Layer 9 of a small transformer language model trained on English Wikipedia (26 layers, counted from 0, width 96).
A neuron adds its activation times its output weights to the MLP's output. To switch it off is to set its activation to zero at one token and run the rest of the model.
A neuron's activation on a vector x is GELU(weights . x), where the dot is the dot product.

Input weights of the MLP neurons that the questions are about. A number n stands for (n - 128) times 0.0073.
n23: 143, 88, 103, 92, 46, 112, 116, 121, 116, 134, 113, 194, 79, 98, 142, 145, 105, 94, 170, 67, 145, 149, 76, 149, 149, 142, 114, 200, 84, 99, 113, 72, 83, 119, 151, 70, 206, 53, 186, 133, 157, 122, 102, 129, 69, 68, 70, 35, 152, 164, 161, 142, 151, 99, 126, 182, 249, 102, 73, 166, 124, 94, 187, 123, 108, 52, 147, 154, 126, 121, 109, 126, 169, 105, 115, 139, 117, 131, 133, 109, 156, 180, 77, 129, 87, 128, 132, 93, 169, 104, 155, 111, 136, 99, 218, 150
n37: 77, 161, 120, 123, 147, 79, 144, 92, 119, 135, 144, 146, 104, 190, 134, 118, 160, 103, 123, 166, 122, 199, 188, 106, 171, 70, 133, 176, 128, 175, 130, 112, 120, 107, 144, 141, 179, 179, 118, 130, 118, 135, 135, 118, 154, 156, 173, 112, 138, 87, 48, 122, 154, 129, 111, 170, 73, 100, 144, 138, 182, 119, 119, 93, 139, 111, 133, 100, 123, 148, 143, 167, 103, 83, 155, 99, 178, 170, 96, 143, 172, 73, 121, 123, 134, 148, 141, 139, 163, 133, 170, 136, 60, 146, 163, 92
n83: 121, 138, 94, 162, 124, 104, 90, 140, 119, 121, 110, 131, 122, 125, 106, 75, 183, 170, 69, 174, 72, 67, 76, 173, 142, 129, 89, 46, 132, 140, 121, 137, 95, 131, 120, 133, 137, 147, 114, 96, 79, 112, 141, 146, 104, 160, 79, 99, 120, 149, 65, 92, 112, 193, 127, 111, 132, 111, 102, 95, 204, 92, 160, 106, 126, 145, 144, 117, 138, 165, 168, 60, 132, 107, 93, 107, 112, 127, 145, 124, 146, 108, 116, 106, 123, 150, 48, 90, 233, 156, 101, 175, 70, 127, 172, 68
n143: 111, 158, 110, 112, 117, 93, 200, 64, 139, 107, 98, 122, 65, 134, 64, 98, 144, 108, 112, 168, 149, 51, 127, 97, 152, 180, 57, 108, 96, 137, 105, 101, 83, 134, 128, 140, 51, 130, 123, 171, 139, 126, 198, 119, 147, 133, 166, 90, 172, 133, 74, 155, 149, 78, 138, 101, 96, 91, 128, 64, 163, 112, 134, 153, 132, 150, 172, 99, 155, 165, 94, 112, 156, 97, 92, 87, 117, 119, 136, 116, 136, 70, 106, 113, 156, 98, 69, 87, 111, 122, 106, 79, 137, 143, 81, 114
n169: 134, 127, 117, 97, 137, 62, 130, 136, 141, 64, 123, 118, 139, 91, 83, 102, 139, 83, 152, 110, 78, 105, 111, 138, 149, 125, 160, 104, 55, 141, 107, 114, 118, 132, 119, 72, 107, 120, 200, 167, 141, 185, 169, 103, 150, 154, 136, 106, 88, 125, 116, 88, 99, 152, 173, 111, 126, 132, 179, 133, 98, 125, 125, 77, 184, 159, 145, 103, 134, 206, 146, 104, 162, 145, 126, 99, 200, 121, 150, 138, 138, 62, 132, 159, 125, 95, 143, 119, 128, 139, 133, 151, 192, 160, 63, 163
n237: 146, 55, 73, 169, 116, 100, 189, 140, 47, 126, 118, 107, 188, 139, 136, 135, 121, 131, 102, 144, 157, 162, 151, 142, 106, 104, 112, 173, 107, 182, 169, 156, 96, 125, 91, 98, 26, 85, 71, 163, 147, 157, 209, 167, 113, 108, 144, 91, 70, 180, 125, 158, 94, 99, 139, 146, 66, 127, 181, 112, 207, 128, 111, 144, 66, 145, 133, 119, 105, 153, 130, 73, 122, 132, 118, 123, 199, 158, 161, 123, 128, 110, 133, 124, 80, 195, 103, 143, 121, 79, 120, 127, 76, 121, 113, 105
n270: 152, 134, 152, 142, 121, 111, 151, 134, 117, 95, 99, 192, 159, 85, 163, 116, 151, 153, 104, 87, 154, 143, 78, 162, 101, 108, 107, 119, 98, 145, 73, 142, 130, 97, 195, 70, 70, 169, 159, 123, 97, 125, 65, 58, 160, 98, 79, 122, 114, 101, 110, 181, 201, 104, 117, 116, 168, 168, 125, 145, 107, 245, 122, 149, 185, 157, 114, 148, 108, 141, 122, 128, 146, 130, 117, 161, 115, 136, 191, 176, 94, 149, 122, 105, 112, 164, 153, 151, 89, 164, 159, 89, 176, 101, 141, 136
n366: 195, 127, 53, 167, 127, 167, 109, 138, 106, 95, 122, 132, 140, 170, 197, 173, 98, 126, 118, 152, 86, 160, 157, 117, 83, 107, 78, 213, 135, 82, 167, 92, 118, 46, 115, 107, 143, 83, 119, 135, 151, 141, 139, 198, 84, 133, 141, 74, 141, 126, 44, 90, 142, 132, 129, 111, 96, 126, 41, 162, 204, 171, 22, 110, 215, 149, 170, 97, 122, 120, 117, 88, 149, 208, 144, 78, 93, 130, 149, 162, 92, 148, 115, 175, 182, 76, 56, 133, 141, 209, 93, 143, 99, 106, 171, 89

Output weights of the MLP neurons that the questions are about. A number n stands for (n - 128) times 0.004.
n23: 147, 188, 130, 147, 41, 172, 18, 117, 180, 190, 132, 87, 132, 131, 106, 111, 105, 68, 91, 153, 83, 113, 133, 159, 177, 205, 120, 150, 153, 82, 114, 129, 203, 124, 141, 145, 153, 145, 170, 100, 136, 113, 92, 98, 59, 90, 116, 96, 119, 135, 168, 141, 125, 109, 132, 187, 134, 164, 205, 112, 131, 147, 151, 70, 90, 166, 172, 100, 105, 162, 201, 169, 106, 211, 90, 249, 118, 52, 62, 180, 119, 141, 121, 91, 89, 90, 164, 152, 143, 114, 151, 78, 210, 101, 137, 144
n37: 126, 124, 111, 142, 134, 209, 138, 119, 126, 119, 161, 88, 110, 135, 134, 114, 138, 167, 125, 133, 141, 153, 119, 144, 178, 214, 124, 119, 141, 108, 98, 122, 197, 103, 186, 155, 144, 152, 77, 135, 88, 125, 126, 137, 129, 112, 108, 121, 131, 152, 143, 138, 107, 137, 141, 134, 220, 98, 178, 127, 138, 146, 140, 81, 142, 116, 180, 154, 154, 106, 167, 134, 141, 143, 130, 134, 141, 81, 115, 78, 147, 130, 181, 91, 189, 129, 151, 131, 110, 72, 131, 141, 117, 131, 135, 91
n83: 190, 165, 158, 127, 133, 130, 83, 133, 117, 158, 97, 93, 136, 134, 129, 180, 123, 80, 157, 148, 176, 115, 181, 149, 97, 157, 169, 200, 133, 146, 89, 141, 154, 190, 141, 160, 132, 148, 112, 130, 162, 136, 115, 78, 148, 116, 147, 122, 143, 105, 158, 140, 131, 128, 147, 152, 132, 116, 127, 169, 79, 148, 139, 98, 123, 130, 81, 120, 79, 46, 170, 182, 150, 160, 167, 131, 106, 150, 136, 158, 112, 157, 138, 145, 158, 129, 172, 140, 66, 103, 141, 160, 172, 127, 130, 208
n143: 164, 62, 75, 159, 165, 157, 145, 83, 112, 78, 189, 134, 106, 147, 89, 189, 127, 173, 120, 128, 125, 114, 106, 111, 173, 134, 111, 149, 182, 155, 102, 120, 120, 162, 116, 131, 120, 103, 99, 166, 108, 125, 156, 173, 132, 141, 120, 102, 89, 165, 108, 129, 124, 129, 117, 87, 142, 86, 141, 116, 150, 131, 128, 97, 104, 161, 156, 155, 101, 179, 140, 137, 130, 154, 97, 105, 116, 104, 184, 111, 137, 150, 145, 99, 159, 75, 144, 158, 125, 166, 55, 155, 147, 162, 113, 146
n169: 173, 142, 157, 159, 145, 171, 127, 144, 100, 166, 137, 149, 134, 167, 134, 95, 127, 168, 140, 119, 165, 112, 157, 147, 111, 139, 100, 145, 157, 107, 163, 149, 126, 122, 168, 148, 150, 172, 130, 96, 109, 96, 86, 124, 97, 131, 140, 159, 149, 155, 134, 179, 131, 122, 90, 169, 131, 136, 148, 144, 146, 116, 143, 143, 99, 129, 120, 155, 139, 56, 135, 177, 108, 99, 123, 168, 110, 86, 121, 104, 165, 168, 132, 122, 108, 180, 104, 107, 115, 114, 117, 78, 110, 162, 182, 85
n237: 136, 179, 148, 118, 135, 130, 136, 111, 110, 93, 138, 111, 119, 146, 118, 112, 66, 99, 146, 103, 93, 21, 139, 149, 158, 144, 169, 108, 109, 133, 123, 79, 129, 132, 147, 99, 122, 160, 165, 111, 145, 156, 91, 171, 142, 132, 160, 205, 90, 105, 155, 182, 123, 148, 163, 188, 129, 143, 195, 144, 160, 126, 104, 140, 198, 157, 152, 152, 136, 148, 163, 94, 131, 152, 67, 166, 141, 133, 106, 114, 139, 139, 154, 177, 153, 149, 160, 122, 88, 90, 85, 147, 96, 159, 131, 109
n270: 121, 73, 106, 201, 129, 172, 91, 85, 126, 97, 132, 177, 157, 170, 132, 71, 106, 115, 135, 151, 158, 156, 138, 154, 170, 162, 109, 149, 135, 111, 135, 149, 158, 91, 76, 95, 141, 124, 90, 145, 120, 129, 141, 141, 180, 69, 123, 139, 135, 154, 162, 124, 88, 196, 139, 144, 142, 141, 192, 125, 154, 154, 144, 136, 158, 121, 111, 120, 127, 171, 128, 168, 123, 136, 143, 138, 131, 94, 139, 115, 109, 180, 140, 180, 138, 156, 101, 167, 143, 127, 121, 135, 143, 146, 98, 128
n366: 178, 149, 66, 94, 122, 121, 53, 185, 138, 135, 96, 104, 73, 162, 147, 92, 68, 169, 86, 158, 131, 110, 195, 100, 109, 85, 123, 173, 118, 123, 142, 167, 120, 77, 150, 200, 121, 137, 143, 129, 126, 92, 91, 146, 75, 116, 188, 108, 153, 199, 174, 107, 126, 168, 148, 138, 173, 138, 86, 114, 68, 109, 142, 156, 23, 159, 107, 131, 138, 53, 110, 48, 126, 94, 117, 164, 109, 117, 176, 165, 90, 115, 193, 159, 158, 136, 151, 116, 191, 199, 116, 113, 123, 159, 158, 158

Each question names a token from some text and the token that comes next. It shows the vector x that enters the MLP there. A number n stands for (n - 128) times 0.041.

Then comes g, the gradient of the next token's log-probability with respect to the MLP's output, scaled to length 1. A neuron's effect is roughly proportional to its activation times (output weights . g). A number n stands for (n - 128) times 0.0032.

" designed", then " a"
x: 145, 140, 111, 178, 142, 145, 97, 122, 133, 134, 114, 142, 134, 131, 129, 86, 117, 157, 147, 104, 152, 89, 116, 104, 159, 139, 140, 99, 119, 171, 142, 103, 136, 115, 131, 118, 112, 156, 95, 140, 123, 123, 127, 109, 82, 67, 127, 155, 135, 112, 134, 100, 135, 144, 158, 149, 149, 113, 211, 127, 123, 138, 107, 106, 108, 146, 138, 173, 103, 148, 170, 173, 163, 114, 158, 138, 128, 84, 104, 116, 69, 192, 165, 103, 167, 120, 128, 153, 94, 116, 147, 125, 152, 145, 99, 90
g: 107, 93, 136, 49, 146, 131, 136, 147, 110, 79, 134, 166, 159, 107, 83, 94, 133, 178, 112, 140, 134, 151, 112, 130, 110, 102, 161, 169, 129, 86, 62, 149, 169, 78, 103, 120, 132, 132, 108, 178, 157, 91, 167, 155, 120, 122, 144, 141, 71, 90, 157, 134, 107, 108, 151, 141, 162, 137, 158, 180, 144, 111, 176, 92, 215, 145, 97, 94, 134, 155, 75, 134, 117, 136, 178, 102, 173, 74, 118, 174, 176, 103, 112, 114, 123, 169, 95, 65, 99, 128, 136, 127, 114, 115, 144, 92
Switching off which neuron hurts the next token most? n270

" the", then " Communist"
x: 162, 143, 128, 169, 165, 155, 117, 134, 129, 148, 130, 122, 121, 142, 99, 132, 105, 171, 180, 142, 124, 78, 145, 113, 170, 163, 131, 154, 124, 134, 139, 79, 150, 113, 144, 151, 128, 157, 85, 153, 136, 111, 157, 122, 113, 111, 116, 126, 145, 131, 120, 118, 131, 161, 133, 134, 162, 116, 246, 104, 144, 127, 149, 100, 108, 135, 127, 163, 133, 152, 170, 156, 162, 117, 128, 115, 135, 83, 144, 156, 110, 153, 152, 118, 147, 121, 125, 138, 127, 105, 143, 116, 142, 156, 106, 98
g: 115, 134, 124, 151, 74, 120, 119, 110, 115, 103, 78, 113, 141, 80, 121, 177, 128, 151, 93, 84, 144, 162, 149, 64, 121, 78, 93, 102, 178, 147, 126, 120, 105, 150, 94, 50, 114, 146, 115, 75, 108, 192, 119, 137, 92, 134, 145, 116, 83, 152, 85, 88, 116, 155, 113, 127, 150, 82, 125, 148, 150, 105, 104, 131, 113, 168, 118, 153, 159, 149, 117, 165, 125, 148, 104, 179, 101, 94, 168, 148, 183, 64, 145, 139, 180, 138, 93, 76, 121, 129, 76, 80, 183, 115, 78, 122
Switching off which neuron hurts the next token most? n143

" as", then " they"
x: 139, 163, 118, 157, 145, 144, 125, 115, 130, 139, 130, 135, 149, 130, 110, 114, 86, 146, 148, 143, 155, 113, 155, 120, 150, 149, 125, 130, 104, 155, 139, 106, 150, 89, 177, 126, 157, 154, 78, 122, 104, 138, 128, 124, 103, 108, 148, 131, 141, 114, 103, 120, 124, 149, 162, 137, 146, 105, 218, 137, 104, 120, 166, 87, 124, 110, 117, 162, 128, 182, 165, 143, 155, 155, 151, 131, 147, 69, 104, 129, 98, 158, 156, 159, 177, 147, 118, 142, 145, 100, 162, 121, 131, 151, 90, 95
g: 57, 121, 153, 116, 60, 128, 75, 123, 172, 118, 37, 154, 168, 145, 119, 89, 95, 120, 80, 127, 117, 135, 154, 132, 66, 132, 87, 89, 80, 137, 112, 96, 101, 142, 125, 120, 100, 166, 132, 86, 87, 166, 84, 133, 138, 109, 144, 144, 187, 99, 108, 179, 87, 173, 162, 142, 127, 101, 130, 137, 132, 147, 175, 154, 64, 145, 163, 144, 145, 144, 123, 140, 114, 170, 144, 187, 101, 107, 114, 160, 151, 119, 155, 134, 161, 149, 189, 163, 121, 103, 126, 136, 126, 140, 186, 108
Switching off which neuron hurts the next token most? n169

" [", then "hr"
x: 132, 192, 110, 181, 124, 142, 105, 123, 150, 131, 134, 159, 184, 108, 129, 121, 116, 179, 117, 149, 154, 76, 169, 111, 172, 127, 120, 138, 137, 152, 140, 55, 150, 112, 172, 147, 133, 145, 98, 135, 92, 96, 100, 125, 128, 86, 120, 132, 145, 106, 126, 117, 107, 104, 144, 138, 163, 117, 206, 119, 158, 121, 135, 116, 120, 134, 96, 144, 130, 125, 188, 159, 153, 140, 132, 112, 113, 99, 125, 119, 119, 194, 143, 144, 161, 156, 119, 180, 121, 104, 114, 151, 144, 153, 97, 131
g: 116, 100, 69, 129, 115, 101, 183, 47, 100, 128, 142, 169, 72, 115, 129, 143, 77, 110, 150, 89, 110, 126, 98, 174, 125, 99, 130, 156, 149, 136, 127, 141, 131, 62, 77, 135, 98, 91, 119, 163, 83, 122, 157, 93, 172, 111, 95, 159, 118, 90, 87, 170, 187, 193, 134, 136, 129, 118, 132, 174, 142, 188, 134, 123, 150, 173, 140, 128, 134, 125, 134, 102, 122, 171, 132, 130, 159, 153, 143, 205, 133, 146, 94, 83, 91, 131, 106, 176, 83, 142, 101, 97, 129, 171, 163, 107
Switching off which neuron hurts the next token most? n270

")", then ","
x: 129, 188, 127, 176, 154, 166, 114, 112, 138, 167, 135, 101, 163, 146, 110, 123, 106, 136, 153, 159, 138, 120, 151, 107, 164, 149, 145, 135, 105, 156, 134, 93, 162, 112, 162, 151, 156, 161, 110, 141, 146, 117, 134, 125, 102, 112, 117, 135, 137, 134, 123, 112, 113, 148, 122, 146, 155, 98, 223, 129, 144, 114, 141, 90, 116, 139, 141, 143, 133, 156, 178, 160, 168, 121, 137, 117, 143, 59, 137, 111, 102, 160, 144, 116, 180, 147, 124, 159, 105, 120, 154, 139, 129, 144, 106, 81
g: 121, 100, 71, 165, 132, 165, 138, 60, 117, 103, 104, 111, 144, 122, 126, 47, 146, 89, 94, 166, 57, 180, 106, 119, 146, 197, 117, 114, 185, 127, 146, 99, 125, 89, 96, 121, 126, 93, 134, 77, 106, 152, 102, 153, 93, 76, 134, 151, 101, 72, 134, 90, 171, 132, 92, 107, 169, 148, 111, 154, 123, 129, 168, 117, 140, 47, 116, 80, 103, 149, 150, 110, 118, 146, 158, 137, 147, 102, 128, 131, 103, 143, 172, 137, 105, 60, 102, 125, 69, 116, 122, 95, 135, 124, 145, 101
Switching off which neuron hurts the next token most? n37

"Pre", then "-"
x: 151, 100, 118, 160, 172, 155, 119, 120, 134, 130, 145, 135, 134, 146, 104, 131, 95, 165, 160, 126, 149, 145, 175, 109, 137, 150, 111, 131, 130, 139, 159, 81, 153, 113, 145, 138, 146, 136, 85, 103, 141, 133, 130, 120, 101, 71, 117, 164, 89, 149, 127, 105, 140, 155, 130, 114, 135, 143, 216, 83, 142, 105, 127, 97, 107, 107, 111, 177, 166, 154, 169, 150, 155, 145, 142, 132, 91, 111, 108, 136, 101, 202, 143, 150, 193, 116, 119, 147, 152, 132, 141, 143, 119, 153, 119, 111
g: 170, 105, 180, 129, 86, 155, 67, 161, 117, 89, 132, 62, 167, 140, 125, 89, 148, 170, 179, 125, 181, 104, 186, 125, 117, 130, 99, 130, 140, 130, 113, 154, 100, 158, 111, 180, 141, 165, 97, 193, 64, 138, 142, 75, 87, 109, 88, 145, 179, 163, 115, 118, 113, 94, 131, 148, 226, 140, 130, 185, 140, 90, 121, 143, 127, 156, 160, 125, 143, 81, 78, 137, 112, 127, 162, 119, 93, 152, 87, 94, 167, 100, 100, 140, 143, 146, 118, 116, 129, 139, 141, 153, 134, 132, 139, 94
Switching off which neuron hurts the next token most? n366

"ting", then " in"
x: 127, 131, 107, 139, 168, 134, 105, 113, 140, 105, 148, 134, 191, 189, 134, 122, 71, 180, 179, 125, 137, 71, 98, 117, 165, 135, 123, 149, 121, 157, 136, 133, 126, 83, 121, 114, 116, 148, 76, 143, 138, 110, 137, 101, 122, 95, 123, 160, 117, 133, 136, 130, 107, 154, 159, 127, 130, 148, 186, 121, 112, 109, 139, 86, 107, 111, 118, 115, 161, 161, 134, 138, 152, 149, 127, 146, 130, 78, 158, 130, 95, 111, 131, 150, 178, 120, 114, 181, 97, 123, 137, 154, 145, 162, 149, 83
g: 129, 143, 170, 160, 163, 102, 111, 134, 133, 168, 112, 209, 118, 107, 122, 96, 174, 121, 178, 77, 154, 128, 191, 87, 67, 126, 153, 136, 105, 161, 91, 132, 179, 161, 195, 165, 134, 184, 174, 99, 92, 191, 147, 99, 136, 137, 93, 128, 86, 140, 180, 105, 142, 155, 105, 71, 109, 164, 147, 126, 112, 124, 120, 133, 166, 135, 94, 136, 126, 137, 127, 110, 107, 136, 78, 150, 125, 88, 97, 140, 112, 85, 126, 117, 139, 153, 113, 177, 82, 105, 90, 76, 155, 125, 184, 130
Switching off which neuron hurts the next token most? n169

"ru", then " "
x: 158, 147, 122, 130, 143, 179, 119, 87, 142, 152, 136, 124, 153, 122, 116, 134, 103, 180, 184, 155, 133, 144, 127, 115, 171, 117, 102, 144, 93, 98, 151, 90, 173, 96, 103, 136, 114, 159, 90, 133, 127, 125, 106, 117, 156, 82, 122, 181, 139, 123, 153, 127, 86, 158, 144, 108, 130, 126, 184, 130, 91, 169, 120, 113, 127, 161, 118, 176, 137, 164, 119, 144, 172, 141, 123, 170, 119, 85, 134, 107, 79, 186, 144, 102, 174, 143, 116, 157, 139, 104, 132, 139, 147, 158, 103, 113
g: 163, 164, 111, 153, 116, 113, 95, 118, 197, 71, 68, 152, 80, 116, 132, 67, 119, 135, 176, 80, 126, 122, 198, 132, 102, 144, 113, 76, 164, 159, 91, 142, 88, 178, 104, 88, 143, 137, 173, 149, 144, 93, 88, 116, 113, 196, 165, 101, 155, 120, 127, 125, 44, 91, 187, 156, 142, 149, 201, 141, 164, 97, 150, 125, 126, 149, 102, 123, 120, 118, 148, 159, 104, 152, 151, 72, 116, 100, 155, 157, 104, 123, 155, 149, 132, 102, 113, 116, 87, 133, 132, 116, 134, 145, 142, 113
Switching off which neuron hurts the next token most? n270

" ve", then "ner"
x: 136, 137, 141, 162, 140, 145, 128, 98, 119, 128, 132, 185, 133, 138, 126, 171, 83, 151, 134, 126, 137, 124, 140, 130, 124, 146, 95, 132, 118, 161, 164, 122, 163, 102, 138, 148, 108, 153, 98, 109, 124, 125, 91, 91, 138, 88, 141, 174, 116, 98, 134, 151, 114, 151, 159, 156, 140, 80, 215, 88, 129, 152, 129, 88, 116, 119, 104, 181, 130, 129, 158, 149, 162, 153, 120, 122, 145, 82, 132, 157, 84, 178, 141, 149, 183, 121, 115, 147, 131, 135, 135, 137, 129, 177, 124, 109
g: 136, 187, 115, 61, 138, 153, 98, 130, 57, 118, 119, 120, 111, 111, 176, 168, 142, 169, 117, 90, 139, 115, 88, 52, 166, 113, 92, 118, 148, 136, 168, 127, 158, 181, 121, 134, 95, 107, 169, 112, 115, 94, 134, 76, 94, 118, 117, 141, 100, 172, 175, 116, 157, 78, 104, 87, 172, 112, 104, 124, 134, 116, 94, 122, 186, 128, 111, 103, 154, 121, 152, 160, 149, 115, 70, 118, 142, 160, 147, 110, 169, 154, 112, 160, 149, 152, 99, 55, 135, 137, 122, 165, 151, 144, 55, 183
Which neuron, switched off, raises the next token's probability most? n270

"re", then "b"
x: 157, 135, 84, 129, 142, 180, 99, 97, 123, 145, 120, 144, 140, 138, 141, 130, 97, 191, 174, 165, 152, 94, 129, 135, 178, 135, 136, 111, 124, 99, 149, 63, 157, 104, 130, 168, 108, 138, 114, 129, 111, 123, 126, 116, 145, 80, 99, 146, 136, 121, 130, 119, 112, 168, 139, 120, 111, 141, 203, 131, 142, 169, 125, 69, 132, 131, 107, 147, 136, 121, 166, 140, 167, 180, 118, 154, 113, 126, 173, 95, 105, 148, 149, 174, 157, 161, 131, 134, 111, 96, 121, 141, 146, 130, 82, 105
g: 137, 168, 143, 138, 129, 152, 83, 99, 148, 145, 138, 145, 195, 183, 177, 124, 171, 118, 151, 115, 95, 119, 83, 157, 144, 121, 155, 114, 156, 98, 75, 77, 72, 136, 106, 65, 153, 52, 101, 140, 188, 144, 33, 106, 147, 111, 134, 70, 152, 113, 150, 104, 104, 170, 99, 120, 180, 135, 138, 119, 169, 94, 106, 184, 169, 131, 152, 100, 111, 150, 136, 122, 149, 94, 75, 106, 117, 119, 173, 133, 128, 135, 138, 180, 167, 149, 125, 156, 108, 128, 125, 163, 133, 121, 152, 112
Switching off which neuron hurts the next token most? n270

"a", then " ple"
x: 162, 133, 116, 141, 145, 145, 136, 97, 139, 164, 97, 144, 102, 117, 90, 143, 120, 188, 146, 169, 130, 102, 108, 127, 153, 152, 129, 121, 122, 120, 171, 85, 151, 105, 129, 170, 137, 149, 115, 148, 110, 90, 90, 126, 118, 96, 129, 145, 142, 123, 126, 110, 79, 140, 137, 121, 140, 143, 219, 142, 156, 105, 133, 89, 125, 115, 77, 173, 129, 126, 186, 148, 146, 174, 136, 135, 151, 101, 94, 137, 98, 193, 155, 153, 156, 154, 145, 147, 141, 140, 108, 153, 131, 140, 94, 97
g: 107, 84, 111, 83, 114, 154, 147, 114, 112, 124, 175, 152, 164, 107, 169, 154, 148, 145, 84, 115, 96, 118, 158, 129, 151, 125, 42, 131, 103, 126, 153, 166, 107, 71, 188, 166, 167, 109, 124, 151, 87, 121, 144, 110, 112, 105, 117, 84, 112, 157, 146, 160, 211, 112, 162, 145, 129, 126, 131, 127, 126, 99, 176, 71, 141, 83, 165, 139, 133, 145, 83, 169, 153, 87, 168, 113, 151, 145, 59, 134, 125, 118, 169, 159, 146, 149, 145, 57, 137, 128, 50, 145, 104, 169, 129, 143
Which neuron, switched off, raises the next token's probability most? n83